Layer 6 of a small transformer language model trained on English Wikipedia (13 layers, counted from 0, width 96). Numbers have three digits each and are written without spaces.
A neuron's activation on a vector x is SiLU(gate . x) times (in . x), where the dot is the dot product.

Input weights of the MLP neurons that the questions are about. A number n stands for (n - 500) times 0.002.
n6 gate: 447480379296298608470427620522528510614422407254428571507436556646726480453517511645198493490567437651457517423489362497563576328531500314476452466444633534451646425676292360285379585682628744685579635507302363356704635507628563514465392497582655561551416579564407476584595520412309403402
n12 gate: 209399408374496486834329597408489423712321493525609575507678335616687608440594582507619591489528511411492507637611631593475311526566726653551620343667391438431616572698406411425315493584489700540566555511461431444562566445471611586471300391540474708598167256682728636500556446547410514526
n19 gate: 449688669472449441493482478414288410441584570617369500425416570567566437476599306618383468522454282486481681391459456485551436412695434400554560525540596717463426803414344389668597270611615583372704305639584521531719633337675489437406321572560697802518384586584432377438419685645521386621
n38 gate: 589490473640346484487397610581479375430526399430660685384385410580510470705450528561462416520380589451373763367351566626645439534368441366463393409620323604353384334388433592407562597564222387560591497556536403321500787463306698406693553545557652464557500607424469536479397566304663461548
n39 gate: 432388642570418690404719688467670507537725341595318531507641793500411462562447634627540535632477328410585662479366649446575646338528387419436381567457500623360507556423475418594490437634528468511472500445334437507777433346666618478671815442535408608261673585559390583396601652434598428597
n43 gate: 401586641603485391440445592489600374545553591364554528559595770518264366521443400594585572631457643563632107686606518463510538669358608399460479482540632468524443351586600434279475718352696493536395587577363547205641833522500569422576313413656489613468676536500612472522279405593489448463
n47 gate: 466452361692428354504542706383580407647416367733433529564427573537532412244596389657698422383596348431371442383692416462343279630789400522534600455753419686451312500613463529595536673515481636467743511682489374372444377376336625818609599507401365603552423381536376419504721434658578579462
n52 gate: 224483568640449460164476476376614395566573459611678497552569497573337493284530393544472617253431421513539658586422424473468454635463479537466638436541554389452336487482396500541362386578507685328327629398635231359738524599612432448520526419437571590476503328507497410342289335480664431434
n54 gate: 485511448572582622643299643373545371508615596493525281391668383467479374656664496445534384708615530414496325574492470359669861399681723152588555624686387591708547597561522479642464500467663511496606629361403420483511448444583448511467342560268507673504414211521537446481767367547413450421
n55 gate: 373557439491616584528568572550575411365550360516680431613407370547662703565711572449536601445466503323587500661670614571463285481417513484589563519426500557479509447672550491539534566637596445601630452646314459621691506529500526529699251552710468603538556462308647291526539444553497503240
n59 gate: 386386500620490596487359656450240327623537494668053374668398691647467540562574562507583480449383452530422599469589597658666554628524367655331439524380627524410450567419339589545530557733333490574344480493626402564368469551414404535527500549737456493652517561543551666400420513624624493441
n63 gate: 526660482558537378504627463658331625553464654569449453563393560344564629681645380669324609545405411468554457548689669028528473290448583394467471643559609577562435453408533614691561605485585318679614548293317267611629596400697478451408611645594621576233417617439482496358478550388605525680
n65 gate: 601334691525334411560448511561362657674529452449797310524621481388313557567562418343556884626413559564206383593596496441405415530371417354445406536537710595528413360473507287392408493398412418551489489429361678448533551175611589624375468781410493356504586595593423450467265500417561465556
n79 gate: 387390341297568385595569245433486588395341358450620447532605576600230394229416624534390457520478428424373641585390441404623411503622378554331537678415587507398540573623437291410661583436432565416436429526556520474503608371460299514405513429650466490537292483497415811390572414473600392359
n100 gate: 388441426451343562545486428374305259431375616451630611476403612535463275462745525394478489153485442586341373618593475464744552475550598592500412264744605320313615625349444562518538437599436543637603561534452493440631528461659514376358569520497192382623365514417322517338381365510503551608
n105 gate: 534388658526317562461527394640387717507644425331304569557415510398577376726298469493582589344453527630444529371556476398702338677513466470410629490524556653503368645671430539350484533473493608340440500565591364494517530723386527390473650542431373346240660590565550618480514556606768461394
n108 gate: 539598427361635370682446469492500553500594393383447660453612547575416418212387574538671368542553492701679626616688461612624419582346492454584496622631655318478440582460372433161582500679120523728477458318269500536749653431552485355623731485639301380709515333377404653477629470481568515543
n114 gate: 472305543393402462429625461261686701600496547362385610541391397287344670276573563485583833602583551353609639410605330488511569567508496423527611400629401561745645318488622279610477622400434461750566539432560408375457353570530492472426489429869562364754640473489356648324464692710561351382
n123 gate: 383289376594625522577581562500620519497528331406487369464289601475396593454761614379655327532370513435699611452430533371460513526500287525494642605413525484311487584308491497383435626408602429538510740587596462533382576478512635445529488607303500594487497478438446712432406370400440285416
n124 gate: 331500388411627416528357577526588558682504668785468500751458515617677338563589552313551650453515529612556265318560430613359515434721619522540621403442511461500646596627521734518535568460609573482554489419244361391255554431637613374732535372397493422672514522535525595387368493663660218518
n128 gate: 270557425260453395434471584436482514585728473610301514586500588634707339517472361471227617482585445545605573689492383493630311642525533357661507496409635489673634426507504208591399433396514348568489583444472792575471425558500413452540602638260669423504370315633388342467412699716525559515
n141 gate: 564624594572454442466390319496418427496527679283600194360626350541554500439469361538535424416811581500285341405529511652470544599468636673479365587461510521556620548431390453461645249212570514555716507564347552483381364303384370554605527577452500743562650517544329510352422483448545426699
n145 gate: 555379561614445658493269393523470338500362665572318285559511249304569433472571655540511514544434449352289356456443474748507500791369812500576360593474646374561514465429468420607311393385460621385594613584454518510511525475588504285500444545610471408518606579381221518581625415468168399677
n149 gate: 481489423523469556467465262616465164551549550545386638529422523715441579452523410618504390639455566734484593477276531647617323601746681683473481511500617530247146500850285548593370541302458643398431358548429398533397481673694380551408500665571431395367287473329611399512336511515379441313
n152 gate: 466421340585460607445399676417503430579285559585582468348435578477414627542520564553675474346343352358497723453500524617487507642603708616424296761305582487644395559559464461453603461569500698401543333461574484579570427470471470507407464494399566480635464223636627650530304406739484340588
n154 gate: 493591489496651646507475598377518272720678560412384531503410496525739483345465449646551458486592366729255341457396365529537534446593372518432384596378458638513381668559458390660469504489332792514550286614476405551439632288521568522639615309388464570521702465465450639756692566216528407525
n159 gate: 602652457549608650691547369478270507411567390496596584456594310422459454358458398457511589424473449462354309623230449406702587500561581557614585578543550351564539440414854309365611440571421623411593658410521489500654611478294424302586633418468436760354531625723514595504555703705553686595
n160 gate: 586754532597464455490561550360637451336697424528490679611586406535483621680444518430500601628595618572559308578548280764493522694617395398430402489486528549533587618372636572540558507504507439357377762774610521406564525429359468760578662382590599718535803637366405465582399452444479568665
n166 gate: 521476381433297600457497497703573384504380478571605380441546612618559483516389650330396635466485396480536450638457608414523396743411339510442662419624722713471446610493601602677576426323428576385398486490387432277524381362553476500466214484500486807758537656304284543472563500524503516566
n178 gate: 496776424725493359620515674306422395410351578453331589462507404375573553654468448533482403339414312532523539724234571504528791500387638583536371377474579705548446667300321553578482493702555559579514649401504464421424689584578595541686596573429500354529316450292169496621404401521665552434
n185 gate: 493313539257396378304357457651382465338487554503446622451512444440522575348557605372435421558586513478457494374567431344537449418690846577551481583393573538503468424763418246513478544379503665408394387516494602412628388361481506572445397611361340645433456500435558478516507613617506608722
n6 in: 428416397608532545452693568315644264595358516608622659439562587535320483306451522387457392618344479270511226464618370461470619446578304514440497405589636644460583330360612548583569441535440546332447408425686398631549231664352600399379600453396369303672655556442723362403568500618556582439
n12 in: 383429460366417451462569496496661263496247688671596486373692390454448690503546463654588741460481529608654521863470647529390228533597559500507585489729269364507468521351418232317451521511475620507414323486420472514597550496384475754619409559659378518561416582483568493595632630401649448606
n19 in: 434618490433452440483465535782517452567226446399334647480424737611572447477611514592535459524423067483532626497507570455373525472634409500520656728535497585436695554560426470469371561439541735388415534473713632561732551682557576636500470680480302564361423419540473430503462673550335421566
n38 in: 313428510603553314460215486438312469600599341593734547563361507370587398540445493590405565591485437358304429549300642496563463758430418483327614410577435562421565445218655507482658363486517518466354364497409424345312528419442549429667527473479538354724602514578699320398500375390713530642
n39 in: 507712554401532590583366398283573557389458497472397399371590716437606552600454701371725362439569467622396396381418745327555624573568566614468291507626542500746412693385369462467455373482525551426621367476399620425536564378747540610191462407454482402621538504649461448493730598556359214602
n43 in: 467329583514252644546474437708515374530337470525475655376535408439451539594403563504746604529236555282391479547341618485687610581547400460424636547358607507469276692571429584290598536572551427622395402690222633267580323362317675515340528601575341822529546504577533571474426539429500521540
n47 in: 023577436563607517428514694452417518329635569688716410490442399375608635449776471535565493532341496531585538443212439682463556507514540465475587633521688602617365638606381531507336354570387711553482362562431479366454380454589457319546441422656585420349448563503323244500507541510420361453
n52 in: 486576283706496327192433649518561706626476409600410520417507539500396531419521575528465666634451440690704476479595425500623438607353579403448327788574376507569500668420431476479449393382763602389629549642565396500500458426595532493363415600527322575493698292822542613585436377424459554440
n54 in: 466457543451393445626311514674551450593692624520510614373306507471551422740513473540483378466521335367427532483601524309567745348537476325633526328597470622660467568548431432659245457424670342629719563432672434513550450567633604507323487519337600620371409398561487399490622396359359420426
n55 in: 452547388457335626460548517461500300332540395493591444422441604493644623490510628524434641407726579193571639414340500600617500493309556470561379666521705591641590643309624526306454540490442490638364538642477268494510673401510490500578540327604728344618613422470449620658652566694587392545
n59 in: 359353361500239450504286470618296715496643316785410582517532455543609539426014690376581594437469515532682291445561433390451377359551421659533507344610637391510385650621507253481482475424522710525406493468692395490620474507578460451537425535496351589388344580525555596467533628461317563489
n63 in: 588696476647549446513405727442518535687354568441528595600730429589547561456466361524606380345556486578522270598489400416453291372402561348837438545430428569576562678518442537546304517455545658462497469649354614490761239454514504621472289680476441548545439438629476537595152493380424517443
n65 in: 268173457530361487567321491509232625553276476483445277200433531322566567450504650547557440430875443575397513369297394470343518320353367689289470457857640744370487449410509529500538568509586531444569297475450748692328375222546491655366441632453366483637458577814625374675460542492453168246
n79 in: 508516644449702609515553557479553340652391269630476449428687627520412508704397431412739646621466447694513500387609578577393643711420340826548769325536626627579433418554693774512570236548456609536504456438605231651376464617410613553532590784182692461437539695620524379549471706547445473293
n100 in: 578493535304620598436627358310383403590415614607579585394341646507366507601393440451518555292298496527333348479522539673790702198665579330622383469465621500395524394460497487582574311483678310465476539476256524569437524321551380286349432430359367654514354424432416497564472483606552534415
n105 in: 493687736563587312441312434601598546378577340687341507493528208616490629445454350386522461601350438691556465395560573442336466642525581432639475571226504379395525458385518618442607532468536504543486726552455564378736725496549392610514514514388672580440591504483876556297351521588711610398
n108 in: 427479709578573696524474500673511575500430752596553521579573640298445475583688522654716571438515376699399430525523346638452326372522729239565500453711397421405344458657674636277591475403565424607647709643426325541500270428570627537756430604504532588364489389430392535402562588635617545544
n114 in: 470353442439493419447389411424545453511564340680468610691447734557441568525514470598500644434680659698652419382607459463542619444332425496634561638695478507727436375288576521474359518652379467771504789295358352476558475342504551403369486510529496308330486417528748557312585709668608556778
n123 in: 511369441638418511418541598341432485492659621365332587514388666555521525529624436297643632496456624335558371347376795294461527572723447563585654643440474309413525359588635582598525544504615328361327585629302419518629482358565623519571547692264559511122569691719589399425379439584547329380
n124 in: 488696512616430690520504868632579601592452606761363579724484633568336611825456500739347693541544372401568390668564679402310333669586567452378576371287416274462548600508745516351453532302390274311443500374788424562220330631646480463740409356468451381427413512547398488578417425536452492554
n128 in: 624392614315433634314647516607312410662450405725376370265550111805391423364771568661416539567395333572549565500471588449522682500413456621383636453682372675592596592533333466508523326559437603523473559683645465348441488295462536371386584605573429600301282593508586508583688699631744481308
n141 in: 636540581566336568468496749426455323343489500277280540712496572558582583550588572555662493575579598561519493433473443369348375349526629353965419386410463515584449587500559342557432445478526406570526571410471383290400552515511507735478551376427452406522399691644589558459447800886252603523
n145 in: 559314503520362573530351490504514531278463500486398437666497538375536490533429814384740365331482573380411463362396447389556403549555584497329500398369733415316412718767727553577311449326510500385486469420547629545565575362697452518624343500544589329401510548527627661507479430540534256503
n149 in: 645430404612704694579576543351366564478368583553423767568455475402456556360563315582446335263244262389582576593507420712442388326468537553493591479651465394614430552231514259268490440666521683370574400407555651315596472368625489624496441476524422458489524518524393364514457327392402726439
n152 in: 250618411382293490374396667393570527588470799497551670513563490510582640464554378425600520559328455477550536631496521410513489576466311354531274527421611402616416420553729408358341584510445438581395394440533466477609449593477435573705493408597568483635593524590691533541156327691564257556
n154 in: 500631405580562527384424497329691361402630347473385530279623611567585543428298497480763493393705362520337553552489671565627407424360461507551355547706318412281406393397577592517266460453603717311558517603586486542616367689520442640356500516413606477446330514464643597569451410487443674562
n159 in: 762564489271705578556518530394722623380415507525615539355472366743636525395310415402507532449286345535519493496660504526538171589340578403569421814548482540551525457670565640385218647504354515525489278412458486397500616617557474429522312493571645560691507619461475603669522316443704385382
n160 in: 660441650323557478500216401465553511577511535330714540646460592287568683442478614649409533523713322176445616515477420390579398580601366325403370623644411337623769280554567594591580688347361451667511489551442407404627590443551594711271398453449500416545445340674530452367393493566666241489
n166 in: 411540258590493518635548616385422471364418592743471461570639496709458582507424324372496384374500325414450532655255545604398674355596534617646388631478438398369421435302406496407504294719482596366420526564486424295445658334368555598640361430396522471787607387571250643274224404551439440590
n178 in: 407658612550754474632445424290524571293443481396577467620364517460546450697332590283535292507474634546681632699514413517497568507483657632734375649431544527385641457405376516600418587456555421503605462701364439445432497452394610528514600699273595483615540449298313470703451523363450389438
n185 in: 507438472500482537726546326326472285647480377466528398490466596476330262554469397517624459612422546399841625440464525577527507550476329376608710659437586393388288599453716759613527675531545370503587497335480286490451497539388609553713330507374618459531391455459573303401397408312390510458

Each question shows a token from some text and the vector x that enters the MLP there. A number n stands for (n - 500) times 0.0072.

"e": 543347548505590549455214566508458553467476423549585660463660584498549438602471191621482641453337520470533398556523554562460588498460302473682463445534259430426417584700561548455441688529534457361442495601693517539568446568444481401536558456488564332508534478477546602332773459573383599530
The two highest activations, in order: n65, n105

"urn": 507558647619514617553365551483525633468479455588394529521457626401609416561376376465321528497305519478572499553506276460428624445333551568560469327276320543582433619572384596465520577508497354635493360543453508492462367374564533644339422566583563387466661428449685585370582554429459601615
Which neuron lights up most? n63

"5": 644379518419451724494501534578530449396333398516533471475471534493719718348454366521554561531463566461622501525573578575474579612303489430532493512435427417403451648663515610556551321389466427445430434773628561545510467486319424451405497315619402427358534387476644406540417592424408469612
The two highest activations, in order: n55, n145

"ar": 557549647328401459536345507486550556233290326476526539426522621468570645411585381580459552433366554480591382552570472579386593498357358400728548426543411342423586383470414553724530522555534390430537370514503550598267518462491435463316457544471472391479467554560454476303614581611423581452
The most active neuron and its activation: n114, at about 2.6

",": 602452490422471544483511498492510363404491493447637554497513517595623464363526463520379511578526471473574473505510535410442625547518451555484413379648342362515441536588624777666427518405499572377263413551420429424554259414321559330466510405484630505518540423587494653591516517492512505588
The most active neuron and its activation: n154, at about 2.3

" |": 463518507334475492680404537668349561561423476409468482442490489445491530493437444527498453505358532511644439407450440612496585649510361506517371442443457335419572552461458768620446623409578546530378545550528459560636392376353436458539556439622666484482529340551453539564436431551404520464
The two highest activations, in order: n160, n152

" n": 639509625391710500565644498534484616525445407469666564475436485502519483298414452429474456345568744487532399522696365457398682419425426474531455543380481621410497657475562619542416442575415524514472378528578471448532310611510534438532553529548416490357489348658572492549649517651447646545
The most active neuron and its activation: n159, at about 1.7

"–": 613533517454411529291226365577597531425463452359647454493484578652521542480427655581549476424468512482618527561329451547483547467450241512439425519542389594374470549693651624496558356459654563518403368481465500496469360568515492407496574450721708506319425320582474552504389483623340549552
Which neuron lights up most? n152

" U": 568518518585349569518290450574547555467213551512531575474374562512463436594471439634402455557580665622568511548601473622481634509533377520588251602484638538475513702705599625528411259508557479509473363523507629563542517613527699582567660496468654444470506370521567407522538364512502519527
Which neuron lights up most? n152

"ed": 652610565526386536511611461571559463438494431505566586379463670647603447342496319773478698472420472449629303437488562565459612541348410500536401522587367521429507486537487588689388551423443460521586382541696612507290426485556409602489472524555728570538435409470550373554569661370591560545
Which three neurons fire most, strongest first? n154, n19, n128

"F": 688553421387484422550562494595495622510366391516510642629297512317533576511507475633538537547383617489496414577429539650388608390443637605542560420478260495419483617638512615541297367455591400568478425630671542709545487544391563431527572533538533540419453507633423473571519386558657598633
The most active neuron and its activation: n39, at about 0.77

"ich": 520394719585439554573535491727556540380397387459401497437416495521611588420460346416636404481418583284522452515286501575223631499590518501625472466449536322502409550644538484477517589444508532356380373290491571601478442583287640455447266459426506458463536481428545465488548630470462589614
Which three neurons fire most, strongest first? n185, n145, n52

".": 647533504386334577471450334527461586542289543496456377466567516574585561447538475376616510320549535398653449562444400384375618477413511470528475410466346410497490361514649652628478601384516612563225401542579567587501340442385499365375713373539522589421410477564523526568576568359338629380
Which neuron lights up most? n47

"2": 656527444474400616529581417543513516505361534404459589614507658506569643189631407573531528549488587542645471467649564566379506477481546574596616439511447324483511561632547613575534227584629591467475408620615452567446543403293567529579614454659428319513507373534688379680475426488470540634
The two highest activations, in order: n12, n149

"z": 541325605434588419439429516633475623398573453510601653463470483558588452476483353628581422461221676447665432493242406644426571502399697543437387447646479408481439504600661551475578588387490479391354437475616471585589485598363598481566412499634473412463531542508561359387718519531382556348
The two highest activations, in order: n149, n38

" On": 542528682443311613509510470604500647399391441399589577272450524655513404352458429386583499553336511573485490452456517446431617435615616480443432461393380496454488341407442538540440445634638264490218387513631379567470499569411557480521628471517655508519428227473447539504487516443444632567
Which neuron lights up most? n65

"and": 550475508553507505538390460506608648535334512446619628451349658611671553392555419504438472505480583398681509587395390652439632369597461515609388351549613432405485511517537568437445650380457323562596717468615443535619561395448511472571320462503445369466275565426537416235588560574402628393
The most active neuron and its activation: n6, at about 3

"ott": 600366528458507483426433576558554692379559359502583564465425595488580588580606575493535542590306512342680373480365501563337621484473498480597450454260470382551555566658248522452610596459441445493405331454458471500576356575251458476430417433429484532452453439370544575477649501296406577676
The most active neuron and its activation: n65, at about 1.2

"ation": 613556566421461389305371521618421560488317443466636604518516615396817619585656339613466586458426424490571484476390520466455661454426567472623554445520318347560464489496426539542433503286480581409429502621636465567441490478502496512560473592550795552505485301568405547482530517556414495653
The two highest activations, in order: n19, n63

"on": 632364517446597578492323591567507656474411380493480596403547650512623666666480294635565527513299479481552407571376457510318643515298570385555442540436478343399592539580560535427611596382392587405225338466611379532505445540370489454590565575458393498425473454527326564395571555500398647586
The two highest activations, in order: n159, n108

"ow": 561491521571476598541284438669538458537418394588459495510417570469620641462483375580434416570360569460666535632368430539418704548343415502567549458531398241335495480652443467489391554505413388471424543377496487590375334595452445575570345520483613493410508350323585601414507564439506593767
Which neuron lights up most? n39

"===": 654346606423432620482531252523388664554425381447414416347306584522522428481336455467335508505404522498755511470594566628379563582507430510594541485452436469407523554349569638530416534330638418553398392616480550417594568392590598409639569376450608541481354474508451543467573324403407377433
The most active neuron and its activation: n123, at about 5.9

"|": 524529500406469616650479503638336581494312466421508499410580583438456462487288455611478455471333532402619412397532464635521568625596421457484494405401451286445538440436460751713451386392622465631389444587480529502604457444604532451539456493539601351439473452523412620543404444473510446435
Which neuron lights up most? n145

"6": 558406489376485693499560643605469513460341450447514566459408531572736727310442337573577613533424619497713549531622617568390561517430574441530535527475476421434451643701459619545497300443481461397498452784551571535504549394311488453454540398602483391457497428450611347570427555436435558590
The two highest activations, in order: n12, n55

" found": 756508516420459563367490542523476620577519502505568496371383619478488387228577346432379522460574549372662518546699476576353668558363510506638557522596694517494500599547342628554440586414480555585374451447671567522507371503427467704375488535427577559493516336420480592619572629481492638561
Which neuron lights up most? n128

"N": 493414525364586595513550429595533733552518368460590525494395562611565414339450349593438397378419734515553481540595507464452689434486499522497386473300475548445517588522375665578385260528416598504384459440466480574524513652398492418522570535520585468444510424673494424610632427593521532537
Which neuron lights up most? n6

" C": 606484576508523541492545551701533485490280481576620498536461659371573467309367484646579474400435793446637510521506593612425643349528479545545342586533472349539440584419402588535378274381600446439478414504498596384487473566439477525526534396361584476473487510583432370528534431459406516537
Which three neurons fire most, strongest first? n141, n128, n105

"B": 681438387562519425483405398582439566502403443497548635484344683512524588437535485680606607528327584479611405512513546587446606390475630526480438433321298451468492568622454524504275471384569478458300281554738531726629310474333434472368568431471503519454465509653494374412567483525524592534
The most active neuron and its activation: n149, at about 1.3

"anc": 438451641440524608499482538620603609584434498490606500582560547572541502466419511468433405505464447343587664517427445797473612516521719590650421465626536338457476613595256522570532351247586467452467350643490422475483363638373402765539347488450414539438574485491285563415685500454408561511
Which three neurons fire most, strongest first? n166, n149, n12

"ip": 518521421632642338536278430561569529479338605533385580451329690445635479620284253689551596489344530404559501422414452470309610498517516449525409421473518434442460415549551477453586360483502488551304552509589541724558601462523393590316401570525544406318365450538465583528603415508369536483
The most active neuron and its activation: n149, at about 1.4

"age": 680610564607324466559298520540420449510535388432663569453428624302721532448539358610614663416283497505651421532631446507492601498323496517568584443570264383495354474443363543531549591419425479528267417600596426512426547492442525544443432506573660485479423349542394507402577442579374541632
Which neuron lights up most? n38

" p": 688530521492718450468494493636497413534307418501569575519491505551600485350275527459475662400426632482543502484576425639424684451405250609376418554337440341445352529501624632499437401364572432553415484710578341597495420589600617632377446472497534458420552472597406573491453561591483482340
Which neuron lights up most? n160

"0": 545398463540381521526348597514541558460637416425494465533462664595585718396484493564621635383401568467562400465401559552461584552465421439529565488451399463383469601626675549462572435438725331512351336687630369456503445592340462409449521483656510489395375244522584454624360554491486480618
Which neuron lights up most? n43

"\n": 634629502499520606542441445604474488611200463487490442355477624560383402483552441556617366436562585644541503602310481590388572660480330406547489475568303509490634528517517506520407577609618737561248355622603285489599448349320439314450596516381565516537535450568494489389344524439595538418
Which three neurons fire most, strongest first? n52, n79, n154

" more": 666626723404578612414546557578350421388602534401542555385464483465444456319485400427419604403508442548623394594429515516411669456356665411444532498571432357382516460511374551595359401450533501482377454537596509482470501559391357536564575509642748423631374285540538395373688510480496524588
Which neuron lights up most? n128

" second": 794581627459540552571429393515517462377485474541675522425393538359433460233511440567414444484517476585670561557524517561355650453400439486370541468482586347777526476550409492459470429539677449521396537622604280585570558397282482712527468521639523479477495318523468448468663579544427509563
The most active neuron and its activation: n160, at about 2.4

"ing": 634620577447464579504344627520509542415486398379641601541490735450664434429550518558495630545405509457707451468339527490467619450403500456583598473516471294440498386552456602512467542464480403357468628529758500569304529378580445625465484432443708456390553306517526522264505598508385528562
Which neuron lights up most? n123

" N": 572474570476625640528539480548517652593433366473590521468480537515566485426444499611457445374522855519431407643499453448414678426470419510565377514457493530443465571513446650550385298491457514427454423504525560462561346660480581492549624522492604482489481393659565430583597443539474666615
Which neuron lights up most? n154

"ex": 773521642563528432395509491637708570499374407474449614377514541642681421394553269495359379512445510480677406506164388485444647507418442533470518417426536400438419463478609565486546470583458412387222472489584535444566631421503468448429522596502481548558585450476457428617623289553581406613
Which three neurons fire most, strongest first? n166, n159, n43

" Sc": 419513549450485742576466474652562626542261463672464528592444684443497417330387535443606389524438608415634480484575537551466623440476431636561388473583439349460421588517375612566462273415663418475269462470572588434458605580452403609457272412458508480543675539534363665349489401490544532412
Which neuron lights up most? n166